Layer 9 of a small transformer language model trained on English Wikipedia (16 layers, counted from 0, width 64).
A neuron's activation on a vector x is SiLU(gate . x) times (in . x), where the dot is the dot product.

Input weights of the MLP neurons that the questions are about. A number n stands for (n - 128) times 0.0076.
n16 gate: 24, 117, 119, 177, 85, 167, 139, 100, 136, 104, 116, 119, 103, 139, 140, 105, 143, 98, 84, 140, 108, 129, 162, 158, 78, 49, 110, 78, 82, 91, 104, 83, 138, 161, 80, 156, 80, 95, 185, 124, 193, 88, 105, 202, 112, 149, 109, 159, 79, 121, 111, 147, 128, 154, 150, 131, 163, 115, 98, 122, 137, 109, 132, 110
n36 gate: 162, 92, 80, 139, 157, 119, 107, 91, 136, 151, 134, 131, 146, 98, 105, 111, 73, 135, 98, 120, 131, 147, 190, 179, 132, 100, 83, 156, 182, 111, 85, 133, 117, 111, 103, 113, 80, 111, 78, 124, 195, 141, 117, 104, 156, 112, 130, 114, 133, 145, 147, 147, 106, 137, 118, 97, 201, 175, 130, 173, 166, 143, 92, 166
n83 gate: 94, 135, 120, 143, 162, 120, 162, 99, 133, 119, 151, 125, 180, 147, 146, 116, 52, 171, 69, 170, 134, 161, 161, 154, 149, 70, 177, 169, 151, 144, 173, 144, 118, 156, 169, 110, 173, 130, 145, 138, 97, 174, 98, 181, 104, 120, 99, 61, 140, 150, 128, 89, 134, 122, 96, 179, 132, 99, 127, 166, 150, 100, 174, 103
n104 gate: 83, 47, 125, 146, 116, 137, 129, 128, 162, 196, 103, 126, 134, 133, 137, 121, 91, 107, 138, 111, 122, 190, 155, 150, 105, 116, 101, 210, 151, 153, 138, 161, 105, 125, 161, 151, 123, 149, 123, 150, 129, 118, 124, 174, 163, 152, 159, 60, 84, 127, 134, 124, 144, 181, 162, 151, 92, 59, 139, 182, 118, 131, 160, 147
n129 gate: 113, 104, 120, 123, 82, 133, 139, 158, 138, 154, 141, 110, 233, 115, 152, 103, 138, 86, 178, 178, 109, 128, 107, 119, 160, 152, 82, 138, 156, 117, 120, 103, 141, 118, 121, 150, 119, 149, 167, 133, 132, 117, 144, 146, 61, 146, 148, 100, 161, 183, 172, 121, 99, 129, 81, 145, 137, 62, 76, 97, 118, 155, 111, 124
n130 gate: 98, 156, 162, 136, 162, 72, 104, 126, 132, 123, 85, 112, 113, 176, 147, 119, 146, 103, 134, 86, 117, 99, 77, 115, 158, 144, 127, 164, 114, 172, 119, 113, 150, 135, 93, 105, 147, 132, 117, 92, 110, 158, 178, 80, 106, 130, 141, 165, 120, 156, 133, 189, 153, 78, 137, 120, 156, 114, 171, 103, 135, 163, 149, 137
n145 gate: 125, 127, 172, 144, 189, 121, 153, 101, 70, 101, 140, 105, 142, 141, 158, 37, 141, 65, 162, 130, 102, 96, 165, 162, 96, 117, 106, 105, 93, 99, 145, 110, 100, 132, 97, 115, 105, 127, 133, 126, 135, 200, 129, 80, 133, 133, 105, 126, 112, 105, 136, 169, 132, 69, 143, 170, 90, 158, 106, 95, 112, 102, 148, 121
n148 gate: 108, 158, 59, 148, 143, 142, 141, 96, 141, 192, 83, 88, 120, 157, 230, 71, 110, 118, 91, 83, 115, 91, 163, 185, 143, 100, 184, 103, 153, 158, 99, 149, 133, 106, 69, 92, 159, 116, 104, 93, 129, 245, 79, 77, 123, 137, 138, 110, 113, 115, 59, 166, 129, 80, 133, 160, 118, 101, 188, 87, 126, 124, 155, 139
n166 gate: 19, 111, 90, 113, 166, 175, 165, 114, 56, 190, 118, 133, 111, 176, 136, 117, 159, 120, 129, 118, 127, 81, 176, 193, 138, 68, 170, 153, 170, 135, 126, 170, 79, 98, 111, 126, 123, 138, 107, 134, 133, 205, 155, 95, 81, 137, 104, 83, 108, 188, 57, 128, 163, 83, 97, 143, 110, 81, 184, 108, 132, 95, 156, 120
n174 gate: 133, 103, 111, 97, 117, 122, 177, 108, 125, 135, 158, 6, 139, 173, 147, 106, 125, 109, 100, 86, 147, 164, 133, 175, 161, 151, 154, 83, 81, 148, 123, 126, 179, 80, 124, 96, 80, 117, 115, 112, 101, 169, 93, 89, 176, 140, 117, 167, 124, 118, 90, 145, 151, 142, 101, 162, 92, 88, 143, 85, 87, 101, 157, 146
n189 gate: 92, 112, 136, 129, 146, 117, 136, 118, 147, 136, 122, 158, 68, 149, 90, 120, 80, 153, 90, 125, 133, 154, 170, 158, 121, 152, 113, 94, 79, 123, 156, 172, 70, 140, 146, 105, 173, 101, 149, 96, 97, 170, 125, 183, 148, 154, 122, 77, 68, 125, 123, 62, 120, 71, 105, 171, 101, 156, 164, 146, 120, 95, 100, 127
n230 gate: 169, 115, 107, 123, 110, 125, 138, 76, 115, 146, 157, 118, 106, 93, 93, 105, 137, 149, 139, 170, 169, 126, 122, 135, 99, 143, 130, 175, 125, 98, 93, 88, 169, 121, 119, 161, 99, 179, 102, 198, 191, 92, 152, 136, 112, 143, 133, 97, 138, 109, 87, 173, 136, 146, 101, 167, 76, 121, 123, 115, 131, 124, 96, 115
n264 gate: 132, 184, 133, 118, 150, 145, 148, 108, 112, 61, 110, 137, 67, 112, 156, 121, 142, 132, 137, 127, 156, 68, 137, 141, 122, 105, 167, 100, 68, 86, 114, 149, 170, 120, 99, 104, 179, 96, 122, 92, 113, 132, 95, 82, 126, 165, 137, 188, 141, 103, 100, 162, 120, 73, 125, 117, 150, 158, 113, 181, 169, 83, 132, 113
n284 gate: 104, 138, 132, 155, 61, 133, 110, 131, 178, 126, 120, 150, 115, 106, 146, 126, 150, 97, 187, 95, 150, 78, 147, 149, 146, 96, 119, 141, 174, 95, 102, 111, 120, 52, 147, 95, 132, 108, 136, 94, 110, 142, 144, 191, 138, 172, 99, 80, 125, 125, 94, 154, 110, 104, 159, 146, 138, 101, 155, 161, 140, 106, 87, 117
n308 gate: 106, 122, 109, 155, 124, 149, 117, 180, 137, 106, 145, 125, 137, 99, 148, 140, 76, 107, 120, 154, 192, 95, 138, 157, 132, 88, 106, 112, 126, 128, 91, 130, 86, 145, 121, 188, 154, 109, 155, 102, 155, 109, 156, 154, 101, 218, 93, 193, 131, 121, 147, 152, 120, 120, 133, 144, 97, 114, 122, 170, 163, 84, 145, 119
n377 gate: 141, 121, 122, 131, 133, 138, 172, 138, 127, 107, 149, 133, 123, 142, 132, 162, 142, 123, 179, 139, 112, 115, 176, 162, 125, 101, 154, 171, 100, 92, 145, 137, 110, 155, 123, 103, 131, 142, 146, 138, 145, 77, 117, 151, 133, 97, 132, 84, 93, 88, 120, 71, 227, 92, 182, 118, 140, 100, 84, 80, 178, 94, 149, 147
n16 in: 112, 149, 166, 157, 159, 127, 152, 109, 164, 107, 127, 112, 132, 135, 144, 63, 162, 135, 144, 170, 134, 115, 132, 130, 85, 154, 147, 153, 161, 145, 99, 136, 159, 93, 130, 130, 112, 120, 161, 198, 107, 111, 125, 126, 88, 81, 127, 152, 135, 157, 110, 188, 100, 171, 156, 137, 144, 111, 73, 168, 125, 169, 85, 125
n36 in: 143, 70, 90, 174, 181, 97, 120, 61, 122, 129, 144, 122, 131, 73, 168, 119, 107, 113, 163, 121, 135, 192, 132, 135, 104, 149, 129, 120, 122, 69, 110, 110, 119, 139, 92, 97, 91, 120, 124, 120, 173, 120, 126, 80, 142, 108, 151, 113, 102, 113, 160, 101, 162, 110, 102, 81, 100, 171, 110, 148, 148, 130, 120, 145
n83 in: 144, 119, 180, 106, 147, 158, 128, 138, 107, 97, 106, 174, 153, 102, 100, 78, 121, 117, 165, 154, 136, 134, 210, 133, 66, 108, 109, 121, 133, 162, 85, 159, 129, 115, 171, 142, 148, 145, 182, 77, 102, 165, 76, 111, 137, 112, 55, 183, 103, 122, 142, 161, 110, 112, 112, 109, 140, 101, 98, 145, 114, 131, 139, 121
n104 in: 182, 106, 116, 161, 135, 184, 69, 128, 132, 153, 115, 122, 93, 107, 147, 144, 154, 121, 156, 151, 161, 125, 90, 126, 144, 125, 123, 140, 114, 194, 122, 111, 123, 125, 139, 150, 110, 100, 107, 148, 157, 157, 123, 104, 104, 98, 134, 135, 93, 188, 133, 107, 65, 124, 102, 140, 109, 117, 96, 131, 82, 107, 166, 182
n129 in: 131, 101, 130, 106, 140, 103, 142, 148, 118, 142, 126, 52, 172, 152, 144, 107, 127, 86, 129, 111, 142, 159, 118, 205, 204, 108, 154, 93, 117, 137, 115, 130, 136, 131, 128, 130, 96, 131, 131, 133, 164, 105, 126, 113, 112, 137, 119, 111, 159, 156, 153, 78, 121, 110, 77, 162, 111, 130, 133, 125, 111, 102, 121, 131
n130 in: 150, 126, 66, 130, 182, 113, 179, 90, 169, 115, 189, 121, 146, 113, 126, 87, 144, 161, 182, 170, 137, 131, 150, 137, 109, 147, 149, 147, 127, 120, 146, 83, 145, 144, 130, 132, 167, 162, 141, 131, 111, 122, 88, 92, 118, 157, 113, 114, 113, 137, 186, 129, 101, 143, 96, 141, 166, 127, 158, 106, 102, 109, 86, 131
n145 in: 111, 122, 128, 169, 126, 134, 133, 98, 129, 105, 119, 159, 115, 182, 204, 100, 168, 71, 166, 124, 129, 131, 157, 131, 97, 112, 124, 76, 138, 111, 148, 98, 106, 169, 102, 114, 128, 102, 155, 135, 105, 188, 163, 73, 111, 119, 130, 141, 103, 128, 113, 153, 134, 108, 151, 122, 124, 136, 126, 101, 137, 114, 141, 136
n148 in: 134, 111, 119, 112, 143, 202, 88, 120, 181, 155, 122, 149, 139, 160, 91, 119, 199, 111, 118, 138, 148, 150, 161, 140, 80, 113, 121, 133, 109, 181, 154, 151, 94, 132, 164, 144, 123, 128, 97, 118, 122, 125, 97, 80, 142, 113, 103, 129, 59, 59, 47, 174, 148, 149, 172, 72, 113, 88, 162, 71, 74, 183, 135, 173
n166 in: 107, 111, 105, 97, 156, 154, 163, 100, 94, 107, 136, 179, 72, 166, 139, 133, 148, 191, 152, 119, 131, 122, 182, 147, 107, 91, 122, 131, 192, 126, 99, 122, 92, 128, 116, 135, 124, 114, 104, 131, 97, 176, 134, 156, 127, 100, 92, 97, 77, 152, 98, 104, 126, 142, 97, 114, 128, 108, 164, 111, 137, 121, 164, 115
n174 in: 121, 172, 107, 131, 144, 135, 124, 124, 63, 116, 108, 124, 82, 135, 102, 115, 173, 133, 119, 148, 124, 98, 119, 165, 72, 171, 240, 124, 113, 136, 135, 124, 122, 59, 195, 133, 94, 88, 82, 117, 132, 113, 95, 125, 192, 181, 87, 159, 107, 81, 56, 177, 179, 171, 141, 123, 64, 150, 158, 117, 83, 143, 134, 132
n189 in: 153, 62, 160, 118, 183, 161, 67, 133, 115, 159, 129, 128, 123, 140, 162, 192, 127, 115, 97, 138, 158, 153, 146, 140, 135, 135, 132, 143, 160, 125, 150, 124, 156, 143, 195, 132, 158, 122, 166, 103, 161, 147, 168, 124, 138, 67, 152, 82, 181, 133, 121, 126, 119, 90, 116, 119, 123, 109, 126, 128, 124, 150, 107, 167
n230 in: 94, 103, 108, 86, 142, 140, 117, 146, 144, 136, 114, 85, 151, 175, 145, 88, 169, 101, 96, 95, 81, 116, 128, 172, 152, 107, 130, 98, 146, 91, 146, 135, 110, 98, 108, 121, 84, 116, 147, 96, 169, 141, 113, 103, 98, 160, 132, 153, 128, 115, 110, 138, 148, 126, 121, 142, 132, 102, 120, 88, 110, 103, 165, 188
n264 in: 136, 192, 126, 163, 133, 124, 151, 93, 110, 107, 106, 208, 97, 129, 144, 134, 137, 137, 149, 146, 121, 109, 125, 107, 137, 113, 112, 121, 132, 124, 165, 108, 138, 137, 156, 110, 142, 126, 139, 145, 106, 83, 165, 89, 114, 154, 145, 161, 179, 124, 84, 185, 119, 117, 168, 113, 127, 142, 144, 152, 146, 140, 115, 141
n284 in: 136, 153, 175, 139, 122, 122, 80, 120, 146, 172, 184, 124, 170, 153, 63, 113, 103, 114, 153, 86, 159, 116, 139, 127, 142, 148, 112, 113, 142, 71, 124, 123, 149, 90, 194, 108, 104, 137, 118, 119, 134, 128, 126, 139, 148, 85, 121, 158, 92, 142, 95, 141, 126, 126, 172, 147, 122, 94, 136, 141, 93, 95, 120, 155
n308 in: 132, 93, 149, 134, 99, 137, 117, 154, 127, 101, 132, 146, 117, 113, 136, 175, 62, 111, 113, 137, 187, 140, 160, 151, 118, 106, 134, 142, 165, 136, 97, 134, 105, 174, 152, 162, 133, 127, 138, 124, 151, 111, 153, 173, 117, 176, 128, 157, 127, 130, 124, 135, 104, 117, 146, 125, 107, 91, 126, 167, 147, 118, 127, 130
n377 in: 197, 117, 107, 151, 111, 82, 149, 126, 99, 138, 121, 123, 141, 143, 131, 146, 156, 138, 115, 154, 133, 73, 85, 148, 186, 147, 106, 108, 142, 105, 107, 75, 154, 80, 146, 118, 112, 134, 146, 114, 85, 140, 140, 133, 106, 164, 114, 153, 85, 119, 92, 100, 139, 162, 192, 142, 95, 108, 155, 84, 107, 132, 104, 109

Each question shows a token from some text and the vector x that enters the MLP there. A number n stands for (n - 128) times 0.016.

"ative": 110, 134, 139, 139, 149, 98, 136, 121, 125, 130, 132, 221, 127, 148, 151, 126, 167, 155, 116, 141, 133, 127, 111, 122, 129, 135, 103, 116, 96, 130, 128, 140, 149, 124, 121, 143, 117, 125, 136, 97, 98, 99, 146, 124, 145, 138, 149, 120, 125, 156, 163, 126, 141, 151, 163, 146, 124, 124, 135, 113, 144, 151, 128, 136
Which of these neurons fires most? n230

" ": 144, 141, 131, 86, 124, 129, 141, 129, 119, 120, 117, 192, 117, 101, 129, 127, 122, 149, 123, 119, 77, 117, 152, 122, 116, 127, 136, 114, 134, 132, 126, 96, 117, 135, 121, 124, 135, 133, 128, 149, 104, 123, 140, 132, 135, 128, 135, 112, 157, 138, 140, 123, 97, 154, 141, 105, 129, 120, 130, 130, 125, 162, 94, 133
Which of these neurons fires most? n104

" |": 125, 125, 132, 179, 130, 117, 128, 123, 141, 104, 112, 183, 120, 121, 123, 129, 148, 141, 133, 130, 124, 119, 164, 104, 126, 117, 134, 127, 138, 137, 161, 110, 125, 137, 103, 120, 117, 158, 121, 144, 107, 122, 108, 129, 144, 141, 126, 124, 150, 112, 118, 118, 120, 121, 135, 124, 144, 124, 121, 117, 115, 123, 116, 136
Which neuron fires most, and how strongly? n129, at about 0.2

" White": 126, 133, 135, 144, 115, 101, 119, 126, 133, 99, 96, 219, 137, 128, 110, 136, 130, 125, 111, 123, 154, 111, 119, 117, 143, 112, 122, 141, 169, 121, 130, 102, 131, 97, 148, 139, 129, 133, 134, 117, 135, 87, 121, 104, 134, 104, 139, 130, 135, 106, 131, 126, 138, 140, 133, 127, 144, 119, 147, 159, 107, 132, 120, 116
The two highest activations, in order: n284, n129

"oo": 119, 165, 135, 137, 125, 110, 117, 136, 132, 108, 135, 219, 148, 125, 133, 135, 127, 115, 132, 113, 144, 137, 109, 91, 152, 125, 136, 140, 152, 112, 127, 95, 114, 130, 154, 144, 132, 106, 129, 150, 139, 98, 139, 139, 152, 104, 149, 135, 120, 149, 106, 132, 125, 119, 117, 103, 105, 143, 124, 139, 136, 145, 115, 132
Which neuron fires most, and how strongly? n284, at about 0.22

"o": 155, 143, 120, 136, 100, 115, 111, 134, 155, 111, 100, 208, 90, 129, 160, 141, 156, 107, 127, 122, 140, 152, 123, 77, 133, 114, 125, 132, 150, 122, 124, 131, 106, 111, 130, 145, 115, 111, 121, 124, 119, 101, 138, 157, 148, 114, 151, 123, 129, 158, 94, 100, 140, 157, 103, 150, 100, 130, 99, 132, 131, 138, 104, 119
Which neuron fires most, and how strongly? n130, at about 0.32

"ay": 107, 132, 130, 130, 124, 139, 137, 150, 117, 105, 130, 239, 110, 139, 108, 120, 147, 134, 128, 115, 134, 140, 119, 124, 132, 127, 130, 108, 139, 151, 112, 110, 140, 115, 128, 115, 122, 117, 95, 102, 108, 99, 144, 117, 130, 122, 124, 86, 118, 134, 96, 115, 130, 142, 130, 115, 112, 121, 114, 122, 141, 115, 116, 132
Which of these neurons fires most? n166

" C": 163, 145, 125, 131, 137, 133, 141, 122, 124, 92, 116, 176, 111, 148, 141, 143, 127, 131, 120, 132, 143, 135, 122, 14, 114, 144, 124, 135, 139, 121, 119, 123, 90, 136, 118, 113, 119, 125, 128, 121, 134, 143, 142, 118, 103, 119, 151, 116, 148, 114, 126, 137, 126, 179, 128, 131, 134, 88, 132, 142, 130, 118, 119, 123
The three highest activations, in order: n174, n129, n284

" to": 106, 146, 118, 123, 126, 143, 122, 81, 133, 127, 144, 219, 127, 164, 122, 115, 121, 102, 147, 112, 134, 150, 151, 129, 130, 152, 131, 108, 125, 114, 125, 129, 149, 135, 145, 120, 138, 119, 154, 116, 105, 133, 147, 125, 138, 125, 116, 97, 119, 125, 100, 109, 143, 102, 122, 123, 106, 138, 159, 125, 95, 129, 126, 107
The two highest activations, in order: n166, n189

" law": 159, 131, 144, 154, 135, 147, 163, 130, 129, 101, 91, 183, 117, 134, 103, 116, 159, 127, 141, 121, 132, 141, 106, 119, 135, 131, 91, 102, 128, 137, 141, 139, 150, 102, 139, 117, 126, 143, 128, 114, 146, 120, 171, 72, 115, 110, 105, 133, 116, 160, 122, 124, 154, 181, 153, 153, 149, 135, 136, 87, 111, 146, 111, 87
Which of these neurons fires most? n308

"isher": 137, 133, 149, 153, 90, 167, 132, 129, 125, 98, 125, 196, 107, 124, 112, 119, 122, 154, 110, 138, 95, 110, 109, 124, 128, 121, 125, 126, 163, 157, 99, 141, 156, 122, 120, 134, 151, 122, 148, 117, 138, 98, 135, 101, 136, 102, 105, 132, 136, 130, 121, 131, 141, 176, 148, 105, 154, 136, 110, 123, 133, 143, 88, 113
Which of these neurons fires most? n16

" of": 94, 124, 140, 132, 131, 139, 112, 103, 124, 128, 118, 222, 118, 133, 125, 127, 92, 135, 134, 121, 113, 146, 151, 113, 114, 151, 140, 106, 142, 122, 115, 131, 130, 139, 147, 139, 126, 120, 141, 151, 122, 95, 121, 135, 132, 146, 151, 139, 130, 138, 119, 111, 144, 134, 120, 93, 118, 117, 132, 168, 111, 145, 99, 175
The two highest activations, in order: n189, n129

" Jim": 137, 144, 118, 143, 95, 103, 139, 137, 119, 97, 120, 193, 144, 129, 157, 141, 139, 135, 90, 107, 117, 127, 116, 75, 97, 129, 129, 151, 157, 128, 108, 103, 148, 125, 171, 125, 115, 161, 141, 106, 141, 111, 159, 104, 103, 114, 114, 138, 120, 151, 113, 139, 121, 129, 130, 103, 140, 131, 153, 136, 113, 120, 89, 107
Which of these neurons fires most? n104

" W": 141, 144, 134, 122, 134, 156, 118, 119, 130, 82, 129, 200, 119, 131, 105, 134, 146, 105, 124, 99, 164, 116, 118, 68, 126, 169, 136, 135, 166, 133, 162, 134, 92, 119, 145, 107, 109, 151, 125, 125, 134, 146, 116, 114, 110, 117, 139, 82, 134, 162, 100, 125, 123, 121, 155, 149, 118, 94, 133, 119, 138, 125, 107, 108
The three highest activations, in order: n284, n166, n36

" Jac": 141, 139, 111, 143, 101, 100, 132, 124, 133, 116, 118, 183, 110, 161, 139, 136, 142, 143, 97, 137, 114, 136, 115, 78, 117, 111, 152, 120, 168, 114, 112, 112, 166, 150, 164, 143, 123, 131, 173, 97, 131, 134, 171, 137, 149, 133, 149, 135, 144, 166, 103, 159, 100, 136, 121, 111, 127, 140, 149, 150, 109, 133, 86, 93
The two highest activations, in order: n148, n104

" |\n\n": 138, 118, 125, 159, 125, 149, 126, 141, 140, 117, 141, 207, 123, 112, 137, 134, 108, 106, 138, 117, 124, 129, 122, 172, 117, 136, 92, 150, 134, 158, 147, 111, 116, 158, 101, 121, 136, 115, 125, 114, 106, 143, 141, 142, 133, 146, 136, 112, 120, 142, 133, 157, 102, 155, 129, 137, 109, 94, 118, 163, 138, 134, 140, 112
Which of these neurons fires most? n308

" ident": 117, 132, 136, 141, 145, 145, 106, 133, 150, 122, 120, 204, 112, 150, 145, 144, 132, 101, 115, 132, 105, 113, 116, 128, 115, 156, 114, 166, 115, 159, 133, 102, 163, 123, 120, 123, 127, 117, 149, 161, 79, 113, 157, 97, 148, 156, 153, 153, 144, 164, 110, 140, 133, 148, 150, 132, 131, 125, 134, 82, 88, 130, 120, 118
Which of these neurons fires most? n36

" Ter": 126, 146, 129, 130, 116, 100, 132, 133, 112, 86, 127, 174, 98, 179, 104, 149, 135, 117, 123, 145, 116, 129, 108, 51, 125, 106, 120, 117, 142, 164, 132, 107, 152, 143, 114, 133, 107, 134, 156, 122, 129, 114, 154, 120, 106, 119, 117, 142, 146, 125, 129, 151, 106, 152, 135, 86, 136, 90, 129, 116, 85, 113, 92, 100
Which neuron fires most, and how strongly? n36, at about 0.38

" V": 140, 155, 134, 126, 139, 123, 120, 94, 140, 88, 104, 182, 141, 122, 162, 148, 135, 115, 128, 124, 118, 134, 106, 30, 105, 141, 126, 133, 132, 138, 125, 123, 139, 112, 133, 121, 111, 140, 137, 141, 95, 149, 165, 131, 115, 122, 130, 121, 124, 147, 110, 145, 121, 112, 125, 145, 143, 135, 146, 99, 117, 123, 106, 145
The three highest activations, in order: n308, n174, n36

" N": 130, 130, 121, 117, 118, 113, 119, 107, 127, 88, 103, 169, 114, 127, 113, 147, 129, 112, 112, 115, 169, 122, 125, 28, 98, 139, 128, 123, 139, 139, 130, 127, 123, 144, 141, 103, 94, 133, 127, 139, 111, 124, 133, 128, 132, 150, 130, 129, 126, 158, 147, 115, 124, 119, 123, 112, 138, 84, 117, 164, 104, 157, 102, 133
Which of these neurons fires most? n230

" Nov": 163, 112, 142, 125, 142, 136, 145, 131, 128, 90, 148, 201, 125, 130, 151, 145, 100, 100, 136, 151, 117, 160, 118, 77, 125, 148, 135, 114, 143, 174, 125, 118, 122, 134, 140, 130, 96, 122, 115, 136, 113, 130, 163, 102, 123, 110, 138, 160, 127, 161, 111, 128, 141, 100, 142, 135, 118, 149, 126, 155, 88, 137, 65, 137
Which neuron fires most, and how strongly? n230, at about 0.14

" Sa": 145, 126, 131, 133, 126, 125, 149, 139, 134, 121, 110, 193, 132, 137, 155, 143, 105, 115, 123, 109, 101, 133, 108, 45, 112, 141, 147, 140, 138, 122, 106, 111, 138, 126, 133, 137, 126, 110, 152, 158, 136, 105, 154, 109, 117, 133, 125, 102, 146, 154, 86, 141, 109, 119, 125, 85, 112, 114, 127, 147, 126, 143, 136, 86
The two highest activations, in order: n148, n174

" L": 148, 109, 134, 138, 135, 141, 115, 105, 134, 104, 118, 168, 151, 143, 139, 141, 167, 127, 119, 96, 122, 104, 124, 22, 115, 155, 135, 131, 158, 121, 139, 116, 115, 121, 121, 130, 127, 135, 138, 164, 128, 148, 145, 122, 154, 142, 130, 97, 126, 152, 117, 138, 139, 104, 147, 147, 158, 142, 131, 133, 137, 142, 98, 127
Which of these neurons fires most? n308

"or": 150, 116, 115, 132, 114, 118, 134, 154, 135, 102, 85, 211, 135, 143, 111, 136, 130, 154, 123, 126, 118, 125, 118, 87, 120, 146, 150, 139, 114, 167, 84, 151, 159, 151, 160, 148, 141, 124, 110, 113, 86, 114, 131, 150, 121, 115, 117, 140, 130, 158, 150, 104, 132, 121, 111, 118, 104, 126, 122, 123, 113, 138, 79, 112
The two highest activations, in order: n230, n36

" St": 121, 109, 124, 132, 122, 165, 116, 127, 109, 84, 106, 194, 106, 147, 107, 140, 101, 112, 129, 149, 160, 130, 127, 47, 132, 132, 148, 111, 154, 123, 120, 118, 109, 92, 124, 118, 134, 141, 158, 114, 119, 133, 140, 100, 116, 114, 131, 118, 147, 143, 98, 132, 139, 169, 142, 153, 152, 104, 134, 152, 116, 153, 99, 125
Which of these neurons fires most? n36

"i": 142, 141, 118, 135, 122, 87, 127, 129, 148, 130, 112, 217, 134, 124, 140, 120, 128, 122, 135, 130, 115, 133, 117, 58, 110, 123, 155, 154, 139, 122, 102, 138, 142, 135, 135, 165, 111, 107, 135, 94, 131, 109, 146, 148, 160, 120, 142, 135, 136, 152, 122, 117, 123, 151, 122, 102, 114, 145, 125, 150, 140, 130, 125, 120
Which of these neurons fires most? n148

"at": 119, 115, 134, 126, 111, 146, 143, 128, 95, 120, 111, 203, 104, 148, 148, 124, 118, 144, 135, 153, 117, 133, 114, 73, 123, 154, 151, 114, 136, 141, 84, 142, 123, 158, 101, 154, 127, 93, 127, 139, 122, 109, 124, 130, 179, 132, 151, 141, 155, 107, 130, 99, 106, 167, 136, 113, 136, 100, 98, 148, 137, 129, 97, 118
Which neuron fires most, and how strongly? n284, at about 0.28

" Sing": 139, 168, 150, 134, 154, 109, 133, 127, 119, 86, 123, 198, 112, 130, 142, 139, 116, 123, 136, 119, 155, 135, 112, 100, 129, 132, 114, 151, 163, 150, 118, 96, 114, 157, 197, 136, 119, 129, 113, 121, 96, 109, 124, 85, 108, 116, 161, 120, 138, 134, 118, 99, 148, 128, 136, 120, 136, 141, 89, 121, 100, 139, 100, 127
Which of these neurons fires most? n230

"s": 149, 131, 125, 127, 106, 144, 134, 139, 121, 106, 128, 223, 83, 129, 123, 128, 151, 123, 147, 114, 124, 116, 121, 108, 127, 146, 112, 110, 150, 123, 110, 145, 126, 141, 136, 139, 117, 104, 145, 120, 120, 93, 104, 136, 130, 126, 137, 109, 163, 121, 112, 107, 161, 158, 147, 151, 138, 156, 95, 132, 161, 122, 122, 117
Which neuron fires most, and how strongly? n264, at about 0.58

" Mar": 138, 105, 132, 124, 132, 128, 140, 133, 120, 86, 112, 198, 110, 146, 108, 156, 125, 113, 131, 141, 115, 118, 122, 57, 123, 108, 150, 114, 157, 154, 100, 99, 148, 157, 142, 115, 132, 153, 127, 135, 124, 120, 144, 124, 143, 125, 120, 164, 135, 145, 105, 146, 136, 108, 137, 120, 138, 114, 113, 121, 111, 123, 49, 147
Which of these neurons fires most? n264

" He": 128, 141, 142, 133, 99, 130, 133, 121, 125, 126, 117, 184, 108, 135, 133, 143, 131, 147, 116, 106, 182, 132, 137, 64, 121, 145, 116, 125, 142, 124, 189, 97, 130, 154, 186, 132, 125, 124, 137, 125, 163, 113, 163, 109, 116, 107, 128, 141, 118, 164, 107, 118, 146, 114, 119, 123, 136, 126, 85, 121, 136, 158, 104, 111
Which neuron fires most, and how strongly? n174, at about 0.14

"uck": 138, 140, 115, 136, 122, 128, 143, 129, 147, 123, 122, 193, 137, 142, 118, 125, 127, 145, 125, 119, 154, 132, 106, 86, 139, 155, 112, 131, 172, 130, 85, 112, 131, 149, 181, 103, 121, 164, 127, 139, 106, 96, 116, 114, 111, 119, 143, 145, 136, 155, 111, 125, 122, 132, 135, 71, 160, 142, 121, 149, 117, 91, 98, 156
Which of these neurons fires most? n174

"our": 132, 124, 124, 128, 127, 113, 111, 154, 115, 111, 108, 217, 151, 150, 92, 145, 161, 156, 134, 135, 127, 131, 107, 118, 131, 126, 134, 147, 139, 150, 85, 136, 169, 154, 140, 144, 139, 139, 112, 96, 118, 122, 105, 135, 116, 113, 145, 153, 116, 143, 139, 109, 148, 129, 126, 134, 149, 116, 124, 133, 127, 142, 59, 171
Which neuron fires most, and how strongly? n145, at about 0.19

" a": 144, 143, 125, 121, 158, 112, 132, 125, 124, 121, 97, 230, 125, 154, 117, 113, 133, 122, 111, 127, 120, 135, 138, 151, 127, 138, 108, 129, 133, 122, 156, 103, 115, 121, 106, 116, 128, 140, 121, 111, 162, 136, 133, 105, 146, 128, 109, 100, 101, 139, 112, 126, 143, 111, 107, 104, 136, 85, 153, 127, 125, 131, 124, 114
Which of these neurons fires most? n166

" Christian": 123, 131, 149, 139, 129, 115, 130, 141, 139, 128, 114, 220, 112, 160, 109, 145, 127, 139, 107, 149, 107, 130, 109, 108, 116, 105, 109, 118, 130, 139, 148, 117, 154, 130, 150, 129, 113, 118, 155, 139, 150, 92, 148, 132, 155, 129, 124, 152, 134, 157, 140, 141, 140, 143, 136, 122, 126, 119, 133, 145, 127, 119, 102, 128
The three highest activations, in order: n16, n129, n36

"a": 162, 145, 117, 141, 107, 111, 141, 144, 157, 132, 118, 215, 124, 147, 154, 141, 147, 144, 130, 111, 112, 127, 111, 77, 127, 132, 139, 132, 134, 98, 112, 139, 133, 117, 140, 119, 122, 120, 121, 136, 118, 95, 135, 169, 130, 117, 123, 136, 142, 141, 112, 116, 142, 138, 111, 96, 104, 127, 123, 134, 142, 124, 120, 106
Which of these neurons fires most? n148

"on": 157, 130, 117, 130, 112, 144, 119, 142, 125, 91, 115, 233, 120, 121, 122, 131, 152, 142, 131, 124, 104, 139, 131, 97, 122, 131, 135, 146, 137, 151, 110, 143, 132, 141, 134, 135, 122, 102, 118, 110, 131, 105, 140, 162, 115, 95, 142, 157, 125, 145, 105, 117, 135, 136, 117, 139, 124, 156, 121, 124, 136, 123, 103, 119
The two highest activations, in order: n129, n130

",": 142, 111, 132, 142, 124, 156, 122, 117, 123, 120, 146, 210, 126, 98, 140, 137, 100, 130, 124, 177, 109, 117, 163, 92, 125, 137, 110, 100, 148, 107, 128, 147, 141, 151, 159, 109, 112, 126, 137, 144, 119, 129, 110, 111, 151, 123, 128, 117, 154, 142, 97, 119, 131, 156, 132, 96, 121, 104, 131, 146, 128, 97, 113, 148
The two highest activations, in order: n83, n36

" |\n": 154, 128, 125, 170, 114, 115, 143, 109, 115, 124, 131, 183, 117, 129, 120, 125, 127, 116, 126, 145, 127, 128, 141, 122, 129, 137, 130, 91, 117, 160, 137, 125, 122, 177, 130, 139, 110, 110, 139, 149, 131, 159, 139, 133, 167, 126, 163, 133, 105, 134, 115, 121, 112, 119, 143, 115, 110, 156, 109, 141, 157, 156, 89, 119
The three highest activations, in order: n145, n129, n36